Layer 2 of a small transformer language model trained on English Wikipedia (10 layers, counted from 0, width 128).
A neuron's activation on a vector x is GELU(weights . x + bias), where the dot is the dot product.
The model reads these tokens: " other" " no" "bles" "." " But" " although" " his" " rep" "uta" "ti" "on" " as" " a" " court" "ier" " and" " poet" " grew" "," " the" " opposition" " of"

The vector x that enters this layer's MLP at each token. A number n stands for (n - 500) times 0.0084.
0 " other": 567,580,533,409,454,527,614,561,512,606,603,720,414,485,439,539,637,437,499,552,599,412,630,310,547,552,459,549,477,625,333,403,404,499,359,432,526,511,102,385,547,470,477,401,559,544,543,476,488,416,423,569,510,589,596,430,533,650,528,478,713,427,472,356,571,507,337,621,389,402,341,615,806,600,587,552,708,403,347,361,809,514,485,466,563,653,442,645,599,550,647,605,524,641,344,257,470,579,487,388,539,547,417,474,528,574,484,516,457,302,283,536,507,597,564,348,648,554,182,588,397,650,605,562,399,511,467,424
1 " no": 619,622,589,426,530,367,379,511,756,505,607,748,442,553,357,395,614,421,504,530,585,475,588,381,544,657,575,555,518,532,297,409,472,514,339,488,561,611,106,360,544,472,517,336,501,541,431,536,543,387,365,585,541,467,530,366,560,515,416,379,694,389,581,542,214,457,260,417,408,607,497,787,708,562,527,601,628,450,470,496,635,497,444,441,668,644,394,571,451,750,605,506,482,551,419,253,531,467,639,485,560,631,459,666,670,388,568,596,701,360,327,352,564,581,449,363,461,582,269,572,452,516,582,456,595,545,421,608
2 "bles": 625,585,576,339,456,352,331,400,664,522,576,817,468,545,355,343,617,431,525,527,527,545,492,361,420,638,571,545,418,793,267,517,582,447,324,509,504,567,195,410,454,520,627,182,496,524,475,528,534,393,452,562,488,557,684,414,668,649,404,434,659,403,555,339,402,592,356,409,469,611,481,623,671,640,547,586,567,250,510,561,670,481,472,416,635,596,359,515,415,648,674,716,496,546,409,302,398,375,594,568,555,432,433,628,527,400,479,541,625,310,393,427,551,627,467,394,539,572,384,564,458,579,578,552,579,691,493,586
3 ".": 556,523,554,304,489,272,419,469,598,580,615,708,495,605,388,393,595,406,526,524,753,451,590,341,267,598,561,566,579,693,365,386,573,548,335,414,520,597,149,451,453,441,481,468,448,531,478,469,603,306,372,559,527,480,721,406,559,521,308,495,626,384,556,425,382,436,361,415,450,599,484,763,708,721,638,565,621,425,616,560,645,465,444,507,622,548,377,604,519,590,706,512,575,577,370,301,349,447,561,539,506,637,499,628,638,424,485,573,570,302,338,480,598,698,481,334,471,585,282,576,365,619,599,440,527,550,475,677
4 " But": 621,610,580,309,371,332,505,498,708,675,558,800,394,525,422,299,631,385,513,551,591,341,482,433,470,536,623,445,519,550,316,598,485,437,345,406,477,579,284,515,350,404,412,354,509,435,405,524,509,335,579,547,545,488,736,381,605,574,466,432,605,349,455,447,373,537,216,436,505,592,493,653,759,700,606,495,480,416,496,582,673,485,563,505,713,585,372,521,504,751,658,653,536,623,344,284,393,440,535,554,509,652,454,602,580,532,553,512,578,232,311,478,464,643,482,399,668,560,411,570,386,586,541,448,594,595,554,633
5 " although": 677,576,587,216,432,381,448,506,673,705,514,874,445,558,377,319,529,425,561,547,609,360,536,352,483,594,594,512,488,598,306,489,457,452,350,453,559,610,223,475,357,438,467,421,445,538,419,492,502,217,591,489,543,468,638,415,565,574,402,372,718,371,427,459,421,457,333,443,550,576,453,682,785,688,578,474,547,407,490,568,663,541,486,441,693,612,417,543,543,660,639,575,594,649,396,223,463,474,603,561,494,629,481,667,526,450,462,588,545,303,333,468,448,666,455,349,581,580,361,595,406,441,561,494,579,581,544,629
6 " his": 540,578,563,310,466,395,358,458,772,529,532,750,454,599,379,440,521,394,519,533,712,368,523,343,393,511,570,570,411,555,380,432,554,412,352,569,487,565,125,467,556,419,527,502,469,464,482,496,475,318,366,575,565,456,550,508,532,589,379,336,714,402,502,456,463,446,253,412,391,545,547,649,774,649,510,524,585,464,472,624,672,473,513,450,689,650,392,538,461,771,674,716,549,611,321,338,379,462,554,532,544,547,442,677,649,442,524,612,594,314,363,431,461,541,593,296,623,609,343,555,365,576,641,560,557,596,514,599
7 " rep": 713,548,543,296,550,306,508,497,656,533,592,649,466,526,378,325,530,411,532,546,683,356,566,370,592,475,560,585,499,706,456,410,441,413,351,525,434,555,330,590,526,415,354,354,412,436,562,478,571,321,504,588,563,414,688,334,551,521,338,428,611,382,442,592,415,457,156,327,360,595,480,720,872,666,634,662,535,470,530,500,663,545,426,445,657,561,364,521,511,556,676,674,506,584,408,409,408,379,602,664,478,505,507,716,574,520,586,608,584,350,315,483,612,508,591,389,506,474,319,581,348,464,651,601,544,584,453,542
8 "uta": 600,562,649,335,585,281,312,451,648,533,558,632,437,590,401,411,581,482,456,455,564,324,556,428,511,689,606,502,471,595,388,339,508,429,332,516,428,585,225,425,481,443,517,363,317,395,381,712,590,401,435,503,458,477,690,283,665,580,497,456,739,353,652,458,336,523,383,477,405,435,429,637,696,635,671,520,657,395,495,681,654,424,384,455,659,572,351,609,380,688,638,706,628,660,337,342,460,462,598,616,534,489,391,568,608,443,528,530,732,343,338,493,580,625,465,481,497,490,350,616,356,664,579,574,581,602,531,640
9 "ti": 614,565,656,410,506,265,360,435,778,544,650,575,491,606,389,417,490,450,520,540,584,413,643,287,443,624,597,555,462,678,330,395,497,475,340,496,472,617,300,399,365,547,464,269,376,451,501,536,570,348,447,525,484,493,742,398,506,557,467,582,623,359,594,364,289,547,291,377,393,548,573,668,671,564,570,502,711,374,467,665,737,410,356,367,584,589,379,561,447,668,636,605,609,703,368,263,375,464,584,617,514,472,404,444,565,339,522,604,721,407,385,473,691,651,532,410,619,475,343,642,485,503,606,589,568,529,512,743
10 "on": 508,535,632,393,534,276,415,446,646,484,570,715,519,600,413,324,498,436,543,522,642,298,560,404,374,560,634,567,493,665,343,461,530,428,332,457,510,581,146,459,370,463,445,276,434,469,409,500,642,369,401,555,494,581,774,452,499,598,449,578,729,417,649,373,430,534,230,446,380,602,477,699,776,642,636,486,731,276,500,587,662,412,467,489,641,566,371,537,470,763,640,573,604,520,297,325,485,400,594,618,590,430,408,556,542,327,529,553,639,406,376,434,542,642,534,452,551,550,390,519,457,575,558,521,479,633,477,777
11 " as": 614,550,564,300,477,409,358,591,689,484,573,834,432,538,415,285,470,431,548,496,756,304,534,359,350,635,605,469,498,584,303,456,554,413,350,371,546,683,204,554,337,534,467,606,375,450,452,524,518,315,381,510,531,534,608,454,563,597,427,475,664,398,565,521,392,480,265,414,518,621,448,685,788,644,643,517,624,386,499,509,713,473,504,375,552,599,418,630,569,636,617,524,653,631,363,313,444,418,645,505,512,544,453,621,594,421,442,604,619,313,294,473,504,665,457,318,541,620,273,600,520,506,552,546,542,529,482,655
12 " a": 562,594,551,394,483,378,325,511,820,512,577,771,461,552,410,425,476,370,546,518,767,412,627,303,405,570,495,525,465,618,355,370,590,462,347,472,588,602,60,468,507,438,560,477,393,476,418,549,513,372,345,513,525,506,592,487,604,605,321,365,711,447,549,485,510,457,206,310,463,564,513,735,745,566,577,541,665,506,538,545,648,426,429,463,682,570,408,512,503,669,556,608,527,535,327,341,423,497,680,514,539,565,476,635,555,452,580,672,577,344,289,466,584,591,565,334,498,588,266,541,470,482,610,546,547,538,485,645
13 " court": 584,584,510,251,476,355,373,585,786,449,564,809,497,727,401,318,505,357,521,487,661,448,497,453,385,528,448,574,519,711,433,368,564,367,357,560,500,600,181,549,472,436,434,378,512,486,489,496,570,321,334,548,533,530,688,435,568,622,527,389,622,411,556,513,468,578,234,323,428,510,466,790,656,632,629,473,571,338,515,508,695,510,480,409,680,600,374,551,456,708,629,621,553,570,336,336,433,453,627,523,436,572,398,708,569,318,492,588,730,310,313,535,531,551,675,359,627,499,399,668,498,534,489,464,589,519,388,677
14 "ier": 569,569,566,335,538,239,400,496,747,463,575,757,513,733,420,433,518,432,542,542,659,288,528,352,412,580,529,619,452,756,402,365,527,325,350,454,472,501,245,382,367,427,445,371,547,441,368,568,563,309,432,549,454,457,702,300,498,613,446,424,722,396,527,376,477,570,262,457,432,576,515,677,683,574,733,410,602,338,506,629,708,435,528,516,696,617,368,515,482,716,721,583,632,574,295,322,454,444,537,616,584,564,389,517,537,442,536,532,693,414,348,517,621,597,546,415,625,577,349,519,459,615,452,468,628,627,453,727
15 " and": 602,551,562,335,482,354,456,519,719,527,515,833,469,540,422,327,484,386,544,537,756,294,595,374,461,517,600,595,484,633,345,476,519,449,344,448,515,576,120,495,422,473,469,399,429,348,434,504,536,353,339,515,530,450,702,445,629,582,374,548,618,419,545,379,376,460,270,362,563,604,455,649,878,677,605,450,617,446,581,547,689,440,415,552,600,602,420,572,593,674,609,529,627,531,351,294,300,466,622,570,541,602,476,688,515,425,600,524,491,257,394,429,577,707,539,390,514,561,320,569,439,516,534,504,570,529,559,626
16 " poet": 529,537,564,248,525,233,312,553,746,370,682,878,474,756,445,357,500,339,550,521,679,402,518,415,517,609,469,480,497,726,390,394,574,347,364,501,577,616,283,363,578,474,430,481,428,421,400,466,527,315,333,589,530,452,618,418,662,542,361,430,799,451,498,445,539,516,345,388,343,499,485,736,672,606,521,527,569,369,542,618,694,507,532,518,645,597,351,606,517,666,754,510,484,594,310,450,375,546,588,612,542,579,384,589,526,359,530,537,622,366,309,464,557,679,629,378,505,514,339,625,376,530,530,500,610,511,413,559
17 " grew": 608,648,535,420,496,272,472,469,804,449,564,764,438,568,417,258,515,326,511,540,569,481,568,449,360,642,615,574,473,562,323,482,590,394,339,548,538,694,185,386,413,463,517,461,309,417,436,597,413,391,338,490,483,621,669,386,575,620,392,543,789,521,492,504,522,409,238,273,449,483,597,726,618,616,522,578,504,398,507,582,629,502,538,481,619,583,404,595,453,753,643,568,517,626,336,278,261,511,649,595,496,506,397,680,580,447,509,516,542,341,361,458,661,664,452,409,632,610,412,566,457,507,588,486,558,462,450,602
18 ",": 546,528,537,342,452,277,414,481,687,482,498,848,506,643,429,320,514,408,565,536,691,392,595,349,287,583,621,549,496,658,354,331,559,558,349,415,559,608,172,472,392,473,512,445,473,363,387,513,592,386,414,501,547,563,690,441,577,570,385,539,665,461,574,328,434,398,303,327,439,575,475,693,812,592,612,465,552,399,580,650,693,481,509,535,553,569,426,607,554,670,639,499,571,636,312,294,316,462,692,565,536,643,433,660,564,364,553,575,574,256,292,491,578,695,505,377,476,527,308,535,436,539,616,511,592,544,537,558
19 " the": 579,572,572,342,441,349,351,464,841,526,529,676,478,684,446,440,464,433,501,565,825,318,613,341,443,630,540,532,422,603,300,330,502,515,369,496,519,565,22,421,402,472,530,446,431,495,442,532,547,376,349,530,520,514,682,550,539,580,328,410,710,451,556,403,443,481,259,301,437,570,563,739,780,584,590,472,663,428,486,621,623,469,450,521,635,630,413,575,561,690,641,628,506,593,263,281,391,481,582,448,572,586,465,696,553,405,581,616,639,277,334,473,578,601,534,344,538,516,321,502,440,525,586,547,536,634,490,546
20 " opposition": 627,544,572,236,588,209,397,471,742,420,561,825,545,728,429,354,504,431,520,526,650,460,522,448,399,571,563,605,429,768,288,334,561,439,366,538,479,555,240,487,479,449,446,217,348,457,397,543,421,404,304,543,510,431,715,453,699,641,537,476,762,467,548,500,473,516,309,364,424,459,551,643,743,715,540,581,611,391,481,584,688,451,511,448,645,611,398,495,392,562,646,703,518,572,371,418,250,421,648,686,538,487,430,686,474,287,522,591,609,298,313,428,485,615,482,389,538,537,361,565,457,541,576,497,621,612,464,514
21 " of": 562,566,588,364,543,398,436,528,831,518,602,910,513,557,423,395,513,414,462,492,791,283,559,339,395,548,586,529,470,665,337,306,544,538,361,419,507,593,226,377,477,525,428,484,402,458,462,612,532,327,405,571,474,545,744,447,549,583,378,479,670,466,582,367,365,478,277,257,415,565,454,768,760,626,672,440,575,394,516,576,691,461,446,540,614,554,412,498,504,730,680,577,590,620,249,324,426,492,576,487,552,673,466,629,520,356,569,508,467,374,334,450,600,632,537,397,578,488,293,506,403,512,595,529,529,495,493,622

Each question shows the input weights of one neuron of the MLP. A number n stands for (n - 500) times 0.0024.

n31 (bias -0.040): 498,620,577,545,414,485,500,548,574,585,486,589,463,417,574,507,468,528,531,515,543,458,551,461,531,420,499,379,532,464,460,529,436,654,526,475,419,395,646,650,601,426,469,656,488,506,443,606,561,434,587,468,460,447,492,537,502,487,437,490,551,463,529,441,499,574,533,423,490,460,555,477,449,604,433,415,489,531,538,413,537,593,453,408,413,448,461,447,510,381,566,522,477,474,463,408,473,610,457,557,522,487,465,504,640,520,481,503,482,481,555,577,501,439,500,493,533,440,428,460,533,371,582,497,391,569,551,555
On which two tokens does it fire most, strongest first? 5 " although", 21 " of"

n356 (bias -0.046): 504,469,334,467,496,455,390,521,528,423,496,485,559,573,611,638,550,587,523,594,438,414,443,582,454,502,478,481,533,474,428,570,512,552,526,489,556,418,566,582,556,545,420,509,522,520,469,528,408,563,470,464,460,599,484,571,563,432,323,537,457,464,406,492,420,521,384,466,479,563,456,530,489,545,531,433,511,463,436,486,401,504,543,489,605,564,532,541,424,467,517,485,418,380,519,275,402,532,562,470,531,413,568,375,568,512,348,503,484,517,539,399,372,485,499,475,597,545,585,552,446,469,571,399,488,611,475,478
On which token does it fire most? 4 " But"

n218 (bias -0.062): 600,597,569,520,435,473,585,327,395,577,433,495,651,414,446,537,517,450,392,438,428,493,657,561,513,529,483,485,496,524,599,482,510,466,555,516,446,489,465,595,523,550,490,427,480,413,511,424,481,568,544,436,509,465,491,661,522,466,380,516,545,497,480,534,491,500,554,416,540,460,404,362,506,532,622,469,478,496,588,493,451,611,575,548,462,466,508,430,542,546,437,430,419,471,464,445,467,589,500,567,568,520,487,579,542,413,443,451,479,515,483,616,550,576,497,461,450,642,463,558,422,511,549,518,422,513,557,606
On which token does it fire most, and how strongly? 15 " and", at about 0.37

n94 (bias -0.067): 533,375,491,541,469,447,408,509,531,519,503,550,561,491,525,475,435,510,548,494,533,478,538,524,461,467,392,525,448,454,633,582,519,507,517,516,481,546,532,505,562,596,391,499,549,513,475,477,453,456,435,440,525,573,512,486,551,477,514,413,542,431,470,598,539,456,480,496,516,434,487,455,445,470,345,413,602,531,400,546,526,516,485,507,516,482,523,569,390,462,557,470,354,475,476,572,468,483,454,611,520,557,399,541,453,422,492,432,387,459,581,446,499,483,445,475,506,476,380,485,530,547,543,544,451,451,536,532
On which token does it fire most, and how strongly? 16 " poet", at about 1

n11 (bias -0.079): 437,438,486,638,389,568,505,476,470,389,456,453,545,456,622,470,594,496,498,530,525,519,681,461,500,393,540,563,428,413,589,499,376,424,508,507,492,611,494,394,509,511,492,426,419,504,527,494,595,390,450,459,465,524,507,473,550,536,507,537,472,510,570,541,475,402,464,484,467,560,569,527,535,482,417,481,554,579,399,406,512,508,471,406,506,414,453,457,454,506,538,551,449,497,480,668,460,443,575,506,483,395,462,556,573,568,540,522,514,504,484,607,375,572,471,562,525,557,581,465,556,381,517,458,502,466,440,505
On which two tokens does it fire most, strongest first? 17 " grew", 7 " rep"

n374 (bias -0.051): 505,576,548,516,553,668,544,521,470,526,391,521,453,462,461,463,546,552,593,588,572,432,417,593,500,489,416,525,511,596,358,502,479,549,506,503,467,434,514,489,457,504,500,431,471,544,579,528,563,387,568,528,623,486,457,524,497,608,555,458,305,507,395,494,622,518,500,564,483,338,609,564,483,452,464,445,569,474,568,511,577,540,554,478,439,404,468,315,554,484,518,536,557,454,563,484,619,328,509,410,422,506,581,515,551,487,422,595,482,561,599,354,448,553,466,414,498,565,505,488,451,427,586,478,546,421,475,555
On which token does it fire most? 5 " although"

n348 (bias -0.021): 614,635,496,422,514,481,596,431,494,628,447,444,536,450,516,343,514,519,489,587,499,421,646,552,478,532,473,510,462,447,633,416,584,384,466,530,417,609,483,481,537,332,504,550,460,394,516,461,512,520,533,409,528,575,509,628,440,537,612,319,474,582,414,505,400,592,445,629,394,448,555,361,405,475,439,555,577,506,499,453,526,581,441,432,538,457,647,453,510,399,449,452,557,453,504,614,457,609,424,439,533,425,461,593,498,385,578,578,434,428,527,577,428,574,482,408,433,540,454,467,456,441,505,464,408,610,541,444
On which token does it fire most? 0 " other"

n191 (bias -0.069): 466,434,516,489,472,527,475,536,584,409,538,508,483,562,404,507,629,558,503,643,531,524,519,481,501,507,611,526,566,494,469,457,503,436,502,606,453,491,508,410,577,489,481,638,536,513,575,515,378,513,557,507,476,527,510,385,643,479,531,461,508,578,577,485,430,496,590,419,622,567,413,507,402,522,587,606,420,404,494,542,505,304,606,559,340,552,505,511,409,332,428,555,543,396,388,536,549,561,509,469,570,541,507,479,434,579,544,539,409,593,411,426,530,477,514,462,506,508,515,510,469,416,488,493,475,538,408,386
On which token does it fire most? 21 " of"

n336 (bias -0.080): 524,597,596,448,427,528,563,408,474,494,439,447,504,474,520,485,519,411,573,415,500,677,505,464,531,523,464,443,587,394,543,422,439,412,508,577,483,566,507,539,603,598,493,583,680,607,338,363,384,484,516,530,543,453,385,580,520,626,570,416,540,515,570,654,539,356,434,481,548,416,548,492,427,442,533,388,371,391,493,441,545,503,503,461,408,478,629,437,562,556,559,447,558,443,391,671,543,522,385,468,570,549,398,625,488,399,581,535,592,452,510,389,537,581,475,430,487,674,418,549,499,413,483,590,542,485,451,556
On which two tokens does it fire most, strongest first? 1 " no", 13 " court"

n27 (bias -0.068): 522,559,489,603,508,623,515,438,474,495,517,462,517,410,484,533,557,530,458,561,576,567,594,422,497,593,461,544,605,503,517,426,489,384,543,537,518,458,450,526,514,543,475,537,695,506,380,418,443,513,505,465,554,504,550,551,573,369,515,574,538,452,531,509,412,531,506,444,500,589,407,521,499,392,527,558,343,432,430,467,446,503,572,644,420,475,522,487,550,556,519,446,530,400,580,492,556,474,527,613,516,479,438,556,505,375,404,462,434,582,431,566,528,500,462,455,473,445,384,519,500,514,471,553,582,536,427,470
On which token does it fire most? 1 " no"

n322 (bias -0.048): 433,519,551,567,575,546,411,507,415,510,362,491,476,473,474,708,455,462,489,454,430,573,604,421,570,324,460,541,565,493,426,504,585,430,617,556,471,490,517,554,517,544,488,559,400,528,458,385,507,545,471,568,478,413,493,477,500,574,477,524,581,506,481,426,540,581,465,442,469,542,574,407,600,594,559,474,570,481,505,483,439,402,641,483,391,507,495,439,495,584,533,576,539,479,450,409,437,516,538,562,518,461,501,429,561,429,349,496,453,556,507,489,410,621,436,450,572,433,559,433,583,426,453,494,525,427,336,459
On which three tokens does it fire most, strongest first? 20 " opposition", 10 "on", 6 " his"

n247 (bias -0.063): 445,497,569,495,428,485,494,507,427,440,538,567,523,539,492,483,537,622,496,567,568,452,493,673,512,401,422,515,536,502,394,469,512,603,523,574,547,530,459,526,537,537,445,549,587,583,398,455,566,492,559,502,402,493,437,592,474,457,733,399,555,491,522,625,549,576,557,402,494,559,543,530,537,504,523,480,393,448,522,402,543,537,528,607,456,481,599,632,418,533,496,433,394,494,504,592,525,493,561,519,399,428,438,517,375,486,524,522,482,522,521,357,422,655,509,481,524,472,482,573,561,595,555,448,474,489,408,490
On which two tokens does it fire most, strongest first? 13 " court", 16 " poet"

n40 (bias -0.072): 434,448,536,517,507,466,443,592,561,539,554,513,488,477,586,623,486,452,458,423,514,470,506,485,531,391,550,562,545,413,425,592,620,580,553,449,443,417,488,472,481,667,375,521,522,493,484,465,451,441,628,494,437,520,473,647,441,545,597,489,598,528,481,382,422,495,595,527,552,579,450,457,563,620,715,431,549,460,560,587,424,396,506,588,500,568,393,482,553,564,448,485,552,511,513,497,570,470,510,439,488,446,440,405,444,471,481,534,448,543,576,475,290,532,475,410,703,472,488,465,477,413,506,465,434,423,529,497
On which token does it fire most, and how strongly? 21 " of", at about 1.3

n250 (bias -0.040): 435,473,330,580,450,533,520,489,540,525,429,488,496,504,530,579,389,566,426,443,536,507,506,489,558,421,435,460,430,494,492,524,417,601,503,417,507,401,463,416,463,462,503,568,451,496,541,538,517,554,503,611,493,506,539,548,536,556,453,527,467,443,476,415,519,527,477,459,535,484,531,501,481,494,468,496,564,508,538,496,519,491,377,556,524,632,545,576,500,463,518,488,527,456,441,466,453,461,521,399,427,533,536,540,483,515,468,553,554,500,421,542,462,525,549,514,489,417,537,521,625,380,464,445,472,597,567,422
On which two tokens does it fire most, strongest first? 19 " the", 0 " other"

n376 (bias -0.062): 585,505,389,533,542,454,523,457,417,550,292,539,497,576,421,540,541,638,504,393,498,474,584,516,488,447,521,472,515,269,637,516,535,378,537,528,483,558,517,523,610,351,516,479,445,411,444,437,434,460,435,494,646,415,524,555,487,617,514,493,528,514,524,450,472,395,563,522,545,393,584,498,524,659,547,493,492,391,428,357,547,638,560,480,572,548,573,426,576,432,455,552,326,477,336,475,509,447,523,374,661,482,462,487,454,522,436,644,531,495,518,550,463,338,490,517,481,569,557,355,564,598,611,487,512,501,457,439
On which token does it fire most? 6 " his"

n119 (bias -0.079): 400,497,634,508,505,572,469,437,502,434,523,393,440,546,520,482,519,389,469,541,564,605,571,439,482,425,503,511,494,477,408,603,497,598,499,502,447,400,534,499,396,351,670,399,488,507,488,590,394,633,476,634,513,397,366,591,528,507,478,506,523,445,490,597,642,524,387,535,467,421,480,518,504,493,624,489,452,503,531,496,475,523,523,611,466,411,572,445,321,408,592,434,471,526,476,495,507,445,517,511,439,596,380,625,559,543,526,481,458,444,520,488,342,580,417,579,486,445,448,404,513,384,494,555,544,506,457,507
On which token does it fire most, and how strongly? 20 " opposition", at about 0.17

n245 (bias -0.048): 500,526,460,464,430,467,486,579,436,533,548,481,585,400,664,450,427,463,473,495,578,598,525,624,543,529,483,445,546,523,543,467,402,539,482,492,477,490,416,499,533,378,586,519,562,433,408,399,559,476,503,531,449,654,448,441,431,416,379,480,452,467,441,516,520,426,412,430,519,522,441,526,474,532,519,494,612,465,569,529,537,455,616,479,486,557,500,458,414,417,482,479,487,382,681,514,590,525,581,523,567,478,450,532,482,441,534,476,463,493,486,479,441,413,490,439,648,443,525,450,575,481,578,424,493,421,453,515
On which two tokens does it fire most, strongest first? 12 " a", 13 " court"

n335 (bias -0.065): 352,406,610,465,435,536,441,447,478,544,590,552,465,462,549,454,557,605,491,540,471,447,453,479,519,371,390,364,511,501,621,451,408,505,455,439,479,422,485,598,554,448,514,511,428,359,568,501,608,526,518,532,433,523,428,482,547,494,449,515,450,448,507,481,403,518,517,461,466,455,419,505,494,566,430,482,701,595,417,557,506,452,492,489,511,412,581,478,501,560,462,661,508,409,456,456,527,528,578,454,421,531,491,458,521,391,331,532,556,648,502,502,494,464,555,509,501,472,548,526,503,545,451,485,390,521,505,428
On which token does it fire most? 8 "uta"

n213 (bias -0.056): 415,389,570,503,627,483,430,501,557,575,480,494,496,471,558,393,441,500,412,419,482,450,703,549,598,403,454,485,516,500,441,424,401,452,612,375,590,445,503,499,474,429,482,564,561,441,397,364,484,548,558,517,515,465,509,519,545,455,523,534,561,464,510,403,495,533,470,539,433,493,443,446,331,520,526,474,596,466,513,528,541,432,520,475,467,555,431,446,403,508,559,444,558,456,441,541,488,503,573,501,451,559,454,368,458,516,509,540,485,682,550,461,553,529,444,508,649,454,601,568,517,535,421,430,515,476,566,497
On which two tokens does it fire most, strongest first? 14 "ier", 9 "ti"

n234 (bias -0.053): 482,508,417,451,498,508,616,417,477,466,540,513,520,541,456,564,464,526,460,545,587,492,411,417,555,421,575,533,445,510,454,445,524,517,487,452,433,465,430,565,507,605,501,502,545,610,563,398,552,503,462,511,503,569,463,502,537,435,531,544,474,432,476,626,539,540,568,451,427,429,392,527,498,490,495,499,528,420,410,573,462,469,591,502,446,506,488,551,396,483,477,430,529,523,568,466,573,388,410,487,539,413,422,497,497,526,506,516,500,440,474,445,466,600,563,561,540,398,651,532,449,489,460,437,524,488,441,542
On which two tokens does it fire most, strongest first? 13 " court", 10 "on"

n79 (bias -0.044): 375,526,415,478,440,475,478,421,488,530,586,379,545,528,434,626,509,541,549,387,514,557,450,404,457,513,452,550,374,460,492,522,503,499,485,447,384,419,505,482,539,632,458,592,427,624,393,564,502,451,501,375,543,480,450,528,576,481,510,654,546,483,541,546,497,560,565,538,401,494,491,413,569,508,516,494,533,531,282,581,473,399,489,579,402,422,518,565,497,449,569,466,550,509,494,568,523,452,579,530,486,396,454,489,612,548,413,445,415,400,442,457,493,516,489,369,516,463,560,620,420,505,308,485,619,560,519,552
On which token does it fire most? 8 "uta"

n284 (bias -0.127): 555,451,562,488,495,505,583,402,612,485,437,590,370,434,474,483,451,380,548,551,640,517,630,462,573,449,520,466,566,552,432,506,482,729,573,540,553,464,370,485,567,575,574,654,415,406,575,612,439,393,583,579,469,601,530,651,435,421,460,512,510,640,460,399,596,500,508,476,457,477,464,425,534,443,442,494,415,578,439,308,416,562,450,446,524,346,381,457,535,516,592,429,486,411,398,608,590,411,415,410,437,396,369,417,443,453,632,368,425,490,507,549,502,500,386,639,593,558,577,489,577,503,597,405,664,373,459,607
On which two tokens does it fire most, strongest first? 21 " of", 17 " grew"

n355 (bias -0.086): 460,433,523,510,431,405,484,607,579,458,478,480,407,529,559,699,536,592,451,450,521,585,563,437,560,552,457,466,507,527,468,637,455,593,604,345,521,471,542,515,512,508,569,456,590,461,592,484,484,543,488,661,399,487,384,588,417,470,458,418,508,452,410,554,472,519,561,531,518,511,375,539,464,634,614,449,539,375,589,580,461,371,579,607,568,428,522,458,522,544,513,342,468,556,467,447,508,399,650,504,466,479,566,488,534,610,461,388,552,569,488,598,530,531,446,383,552,534,431,377,588,499,534,506,531,522,556,491
On which two tokens does it fire most, strongest first? 14 "ier", 3 "."

n341 (bias -0.034): 496,546,487,544,459,556,611,538,178,476,566,502,606,311,429,555,371,551,521,464,269,379,538,490,353,531,351,448,531,462,400,455,584,574,442,510,415,381,366,465,513,419,382,421,575,558,675,484,391,515,543,445,536,491,407,511,424,489,464,442,635,495,440,410,541,477,552,516,366,494,451,565,480,520,402,482,560,423,430,544,544,491,524,465,483,494,475,524,541,418,542,547,505,462,542,445,510,591,248,419,425,554,450,362,450,659,477,419,460,418,385,410,570,469,477,546,461,486,380,532,471,559,488,519,467,515,441,393
On which token does it fire most? 0 " other"

n41 (bias -0.084): 479,477,490,552,584,362,493,438,515,489,648,539,526,327,550,532,528,544,505,570,557,582,580,490,670,550,486,500,481,481,441,508,524,566,441,599,422,563,516,617,495,585,461,485,646,450,410,408,496,468,368,410,473,430,592,531,504,581,560,551,543,431,454,555,445,645,591,515,438,452,521,450,439,481,582,413,430,445,525,605,403,461,406,504,427,450,389,478,516,402,443,426,473,396,373,515,759,549,536,594,475,487,535,485,421,557,415,572,449,421,592,541,493,620,376,520,701,600,392,568,553,479,570,494,562,530,501,490
On which token does it fire most? 9 "ti"

n211 (bias -0.039): 426,478,690,481,625,483,476,580,477,568,524,584,523,441,539,624,447,554,415,385,546,443,443,512,566,517,478,560,366,572,461,485,524,552,459,524,497,609,515,525,496,554,552,504,470,509,460,557,546,572,594,497,455,419,482,399,481,535,502,526,458,568,577,456,466,464,477,457,485,520,379,429,505,492,526,402,501,543,493,383,509,407,485,537,571,597,429,594,495,474,460,487,500,546,607,536,497,601,371,455,502,546,510,581,536,528,424,521,536,541,514,376,523,506,567,599,499,428,528,354,340,559,385,487,539,469,520,401
On which three tokens does it fire most, strongest first? 8 "uta", 21 " of", 0 " other"

n81 (bias -0.068): 354,591,708,428,336,564,487,579,527,587,528,363,408,611,667,529,477,530,559,478,371,537,441,512,464,448,572,432,496,456,548,516,516,557,486,323,622,428,469,502,540,419,480,467,509,573,433,559,507,553,591,527,534,517,520,587,543,458,583,457,264,566,437,514,539,532,452,613,551,490,597,487,586,557,508,483,414,598,502,547,585,422,588,512,559,526,603,550,530,380,472,541,525,482,533,431,473,378,511,531,468,485,443,565,499,612,569,398,425,469,430,499,502,531,405,430,519,412,562,499,495,523,523,514,470,395,410,481
On which token does it fire most? 4 " But"

n144 (bias -0.107): 451,497,509,503,552,393,594,405,462,604,471,408,493,510,476,504,626,518,540,492,557,576,451,473,421,410,434,564,548,560,528,450,531,512,565,697,514,443,381,433,580,462,506,621,435,602,673,376,490,412,553,493,592,434,491,503,481,367,393,579,403,534,524,454,527,480,583,450,531,515,358,522,414,539,647,614,552,485,565,552,460,518,517,469,496,542,478,479,472,362,642,419,487,520,705,567,476,520,473,466,371,489,601,490,533,569,439,513,489,439,376,478,472,587,454,381,441,552,481,390,495,561,567,445,437,474,491,522
On which two tokens does it fire most, strongest first? 3 ".", 7 " rep"

n39 (bias -0.073): 559,619,551,404,518,552,448,529,518,567,600,502,482,515,531,511,523,527,566,467,514,450,458,450,493,472,576,518,503,503,542,421,543,566,578,521,432,402,504,639,503,399,410,527,485,475,596,485,404,615,528,544,429,443,417,456,379,542,420,477,590,523,502,507,520,410,362,551,485,382,541,454,463,515,496,483,513,590,583,584,425,427,602,548,569,550,464,461,445,547,508,361,474,392,521,558,480,569,485,598,464,343,501,472,544,461,504,513,476,487,562,447,574,561,479,504,575,423,518,434,484,422,659,473,444,471,471,473
On which two tokens does it fire most, strongest first? 7 " rep", 6 " his"

n125 (bias -0.082): 533,635,536,576,482,440,550,467,487,520,397,519,456,535,436,561,490,394,431,504,407,559,421,508,532,554,514,519,534,486,494,481,318,396,520,616,480,444,410,507,542,490,534,496,522,532,514,433,462,525,453,452,523,447,416,448,442,617,495,415,571,572,572,464,521,285,462,550,583,424,488,523,470,501,416,539,413,519,430,616,468,619,451,429,389,481,544,486,529,572,527,557,457,479,436,531,532,485,485,495,453,530,536,532,474,516,715,497,467,571,495,489,404,413,449,444,538,471,572,584,445,415,699,489,605,458,393,499
On which token does it fire most, and how strongly? 6 " his", at about 1.4